Layer 2 of a small transformer language model trained on English Wikipedia (9 layers, counted from 0, width 96). Numbers have three digits each and are written without spaces.
A neuron's activation on a vector x is quick GELU(weights . x + bias), where the dot is the dot product. Quick GELU of z is z times sigmoid(1.702 z).

Input weights of the MLP neurons that the questions are about. A number n stands for (n - 500) times 0.0013.
n3 (bias -0.179): 376536448411500577541541467564552332654444445681392534643562356270421192550553637554564473556623516311634557310500663509534540469349370552592412500494567535589530740657391750670606386426475436566398626634389368345650655587497530519417494514421374427464270707514516260588514494517530698557
n47 (bias -0.142): 524518668619357452412584616600533411587571594370425554576445428359810424475485758297393412494538479650494317468436542409400466440540400262509500363571634444363546622494323647559599469551435573623539468381261412608573463648451509497546506643608483435621494640560390491370510530481658561491
n56 (bias -0.099): 439424493561367637476446474446552616436408593567546459467660542576457600534331740741222509611426432422552558493560391465483562531465388320602553566698404323479520344569354443476637328350511785603340287578529454372465543474526466481512226613460309475438527567562548340497361657517589652297
n57 (bias -0.077): 471511402468431728626486400583664663542626548465296569640626424433638292549281413413233593418529413504492622443614571414303692535395468346518412566510358536400448452389480647398541164379540668547364565629193555417712806557507470500465641627526521579658742723446395541209602507530454512470
n73 (bias -0.121): 532550530474572507507522563503507507480638494599507559440472588453688558520587384380607680665481516596591632427340722674455296612390735233461457556322436575375707620373446471685335534335589392454354375654658649321615301599318462406462393479527391574354500612631373587444452599476643622476
n76 (bias -0.109): 500337480583592484521402418440512674560387363494659485625312486518470598506503706593268557586537373469460344448465702636548489620331455572492695509634437423518512450532443553546388488581437489543389445455296512531478485552520428659359446585544169596491423518640394506573374679551513543383
n101 (bias 0.005): 480477551497591555577363477444663561550580441629460584552683551471468484465231329325475554520433455590709388500424448506527402435456483631600540500497475320346373520575661528490375406557469396611433551748659626395544372392491547409560508689547304518423657535431475485575484568408666569397
n172 (bias -0.078): 515367309401540582451594392321572379545569447635389497547350407407484239465519665526596384468629538466387543556575651528546730456537392450662494507506469525507408650592397425714558578525429476494408559428436564360166442704522624579425457632660374527396398435635655698468574604373561692578
n173 (bias -0.205): 563535519509633688480675548606334532876572506497572380574433528523552413516342507540396509559537433462585559323488654509510464389523382312373275429581590415315387484622431562519539477548503661326403410427322411375599406707442523343506384664464485479756477605550619552426639395649649466332
n175 (bias -0.115): 561414488456526275444412629423524491463643584659424441384574544488597435591503680460474592570497453481506671509552494428266441556532555470538425535472353658494413683473526426471340335636452497681500447285538640429388467642726534602480398472564720230661548439453383693411503544518581469408
n214 (bias -0.185): 558589311515441389624571473580393696503548450541621373384492392347397374367419570632529522636494748500509468528718525552457607475373581722500533447665532424306380515419490658605521595512442336464455453334468465355552439450369595649432462715458598363455437598547485657354533533509574622457
n220 (bias -0.063): 492446519664492557569448453773778488508634449367250257496430596406496293468312452396729467745848500525553405597635459723576725522629390341251714516694333477476284347375399471542338488454479511572166476568247288542354397357566488535537542654389478529465610249472389437445496543604509553484
n222 (bias -0.207): 737540470566261584580490608587580507597561497673529581527458381422555635545446517604447405524552470043415461591482525569423631649220621426477466553614337269500582486368449475533325455530384629503336373667575597442652462728658420573436543567503328612480394552416282558510679406316458525292
n249 (bias -0.209): 480440680444426524531583314543562612472476441612360506563506397443470396372512531411435450427428568436626462687647576370509542542390619622419515610545221561394404485617471442590436506624481389536327600405529474503540591434655503575472444671645429433673557668528570319814440731417473632518
n266 (bias -0.136): 405468503319503718359723562680664588610538312614303386510509398438457609691568580520538555401352494493452566581485648375353476612504604426453526507448479459598490435497465385559395447272517587342526385670418417402534608554684507731482544551461364441329657722793414523626507567457515676381
n278 (bias -0.119): 564558493517493632546395531525650556493634306647239636586536463382563478454386369585395597188777571456475453432513496614557373548353396390360490641600452250637739563517493467842395539343370529570317518635396596537368545725638472781347554575409465397534660479486335580366553425479492471465
n295 (bias -0.182): 665334395475475641744449336548491396484486409537366269478577358427494374433311584632552644513467562628576622598600713454468497541507567481518556533573389549612367671525473530538573542512281395509500650426515527405614341622628336447441325552443393553622345529399491718559618777461642464587
n337 (bias -0.165): 549390423466349599585524519445478478494426524560379383415384364563478323366674606484522494608390543257728506314557573695461625409251534419558412378397412568477418566594246618860656551565456509488573490274326473503569309563538423333479623497532457523553396510529537348572729547487582549532
n342 (bias -0.173): 458518482262289544545507410382543699452403520630477228500456377630312488467597507625504617413524401469530337664565668514474459685415417511594418556644504458493139608389473542682384478496369617263392485471371424427462311579736633573541623522518366553411616504496356598668829695342439387243
n362 (bias -0.128): 549538469565549486458479544497500516564594371611477347509482565494529333755430477526509512580591497193675491510457550537442631497541567550385337701476456423615231566415341612329408625363412459434420526555570704456630347524440558479649414493309219406359576661523660567444590469377614395259

Each question shows a token from some text and the vector x that enters the MLP there. A number n stands for (n - 500) times 0.01.

"ork": 595591489532718204638414427550527473393445402453416471505440345441319589524518373598570633510538737403416495557538409574520589414519547470381653615653572579528669447422530267515507454483537507477542501393817468807494447445506426338376517153392603630788416505503507440472619446425489490518
The neuron with the highest activation: n295

"\n": 377360381472544485498596685517517604573499715560605561402293444413473706628514442446406492383270519574280600573681339380429536687512489514571521702600636494409395411620368538452440418481622450436658468597575553734599398445501461507316535417493455480424490461513349373562530449466391500594
The neuron with the highest activation: n266

"en": 745596659443432387822539591397338611363360554448544490371543442363681534728490440572422425494475531719443394506476367402548436399772360416566457494438512352468539325633435408500666601533620579590787413414665723535387498353351598532429394483486645519599538413523423576450437360430456522516
The neuron with the highest activation: n47

"y": 533507487473455389597531453507465436521453543505391705581571459367615628545541598474451444552446452680306507522477280366734400329505512595481525258462456499318562565507566649482551569651560650762683656343637628691549449407454391550396434561523631663310481361511364397518219354374492438621
Which neuron fires most, and how strongly? n47, at about 2

"n": 602555632506560285647614563404410545389588485509567631682510384426609454566397314497482316204502479728503440430520328357558304453471510466434518598575568501561560588339461559616682410442610699512662451393565426637531564426508476499513302365503657617451509610511266443558520349363546287767
Which neuron fires most, and how strongly? n47, at about 2.1

" B": 434382433504586377422489473570492471478545940514539402388459492487485607480358649403418445601454597561320500546566388438539392447676534497596375476573585536474452455559502444575532457566532500520572578510492582582550470469559502303431574223526605499366538561432525545484463497473499514460
The two highest activations, in order: n175, n47

"av": 256469470577690448615585627520504530276481497337589560391758623536277693500464403616396575700591498583366634515487374569599420265470445417428590411565591464652529455418456475524604448222628505451760326486444474604572650363736435517554445349540565513490447558369381493510365552496464377630
The neuron with the highest activation: n56

"an": 447499337165558634480444386492210557364337539245624470551461486470620493365470364409430554320735437593470527502564579492436498648629398612540445543621654443637419594447504544396606552579545545435572494616512581565440645340456581489752289493487581531610434711420529346534341606570411272694
The two highest activations, in order: n57, n295

"R": 154393476635679428545355478438318416543397593473542403531468792609463366324415453530360487555713697656461619559561549578443519546600415569408629370669554388440422601463290631528478505615500620539429519556476495568465403416529433408578464370487520542582459351463611405602281475653442343756
Which neuron fires most, and how strongly? n220, at about 3.8

"H": 470301323382457264454522426469535431550470724663495534406380357625375587559351490453358499454354543602597436320538525483664492581436443453641425546641652571343512588477546368532632421481608615305535544487638465786610368448552558425449588318512628550444544473434476538686524435579346487573
The two highest activations, in order: n342, n337

"ep": 458439308465511155653548298423420487546324553397663562731589499366415712439485677627457514632577401513456622512427192388479437563528519500599632517504444599241511394623514367368564736425318414707568584619382357593540483509527437513564508572377500564493525493507502693533376583522713425464
The neuron with the highest activation: n76

" re": 381434406650471386573505541505459639515430832497508507477372416484517595524467320507452373438347558665475473554695194453410531400510610399654458620597559520420623505507579577529503401445319360494550468579633423662400549558534519498374507318509477464394529448492517560555502508471573595545
The three highest activations, in order: n56, n214, n101

"l": 580502485535571340778456461359397587520418531353660311358480425463428554468686366522509403402358594480587366587385505452700410478537562403553544548536633596435560505327554272524580825408386484507645363415486575760604467395529520495604649285317588565645631376381503585657607453440650344507
The neuron with the highest activation: n342

"un": 587486429464576441570590586416392559474430524410610560565772608587741536470604194623384491426363547456473658394492225476486327417789474343371416589475625416422510419373544482485687374556520627548875489565393591507507557337428605569403522332397486378510584444481618609563448293590542290654
The neuron with the highest activation: n173

"ul": 642443482647513440467365403346461591266341536319378438496636575348584545410530343502543506404212324461556445432355420616565498680644411536647448691566673353429560538293520376604574724594428450616655521659452591584391529480514497532463645460474429587662417404530607700501434315601628378655
The neuron with the highest activation: n278

"re": 509502376616438227437434686455297464463464609192754457446580452452564351343549536540452470471388694725429540432422325464577440376587572599525508550510680680340448398473511336439571627354508438539603499574642461501462641473369552655544612501300609625493475449487800534559500303520480656553
Which neuron fires most, and how strongly? n214, at about 2

"ts": 485462479335553386434562552559603367525437526511423585428432389396307695517603503642528640571551752582447513620447408457709551224722652467493478292577682515508662379605563425501541745439464377402512547393524375763568523287563505512489419401348542516315616474376526434619457461440352578584
The neuron with the highest activation: n266

"w": 541366535658479360418505502383486386411384547439690579544579578669406418561439587523234462491357527579397378612415432374598322628548487537382650737361596585550628480432495415433443588586476597488549429377502486767590679559420375484400509302575571697756639340638454451617457542425368284489
The neuron with the highest activation: n76

" and": 551465477505569433551550466554499557534429480402580509353513488540575512385520556412491503530410502590267441618716244402663510407653503403531400608367501453299639566552490603592445396601539415496586490305571455956374638475607530467475451246628490449527640397508468532517545532344448491746
The three highest activations, in order: n47, n175, n249

"m": 525543564561453321377507484482522398643404515502416579679675515365567592476471384540462384473357362616664430557401313473562313622712545570501382698380620539409655478262492504428707650535568399457699487533381604641598440528541586414415643243210629555607510383604396526628558301451600398440
The neuron with the highest activation: n47

" o": 334522459608579323520539569405387494408428762557576505529451498522505627376390518280486463483451512586618508564710400377503549297536600484556586588545635557441623541456597357366422400569361329354446597567629461638454561481581596381479520390660444459415544430494485446593646453429415474638
The neuron with the highest activation: n101

"v": 354448566634576429486522502418440534588349546345715504545758675453516605552525347613280504618361421578456368455425286592639247559619567543375478706475536419619528481245341464497588527405541482423519312558510491818576563680569491410610470280471516441674531377578503552617423466488480376511
The neuron with the highest activation: n56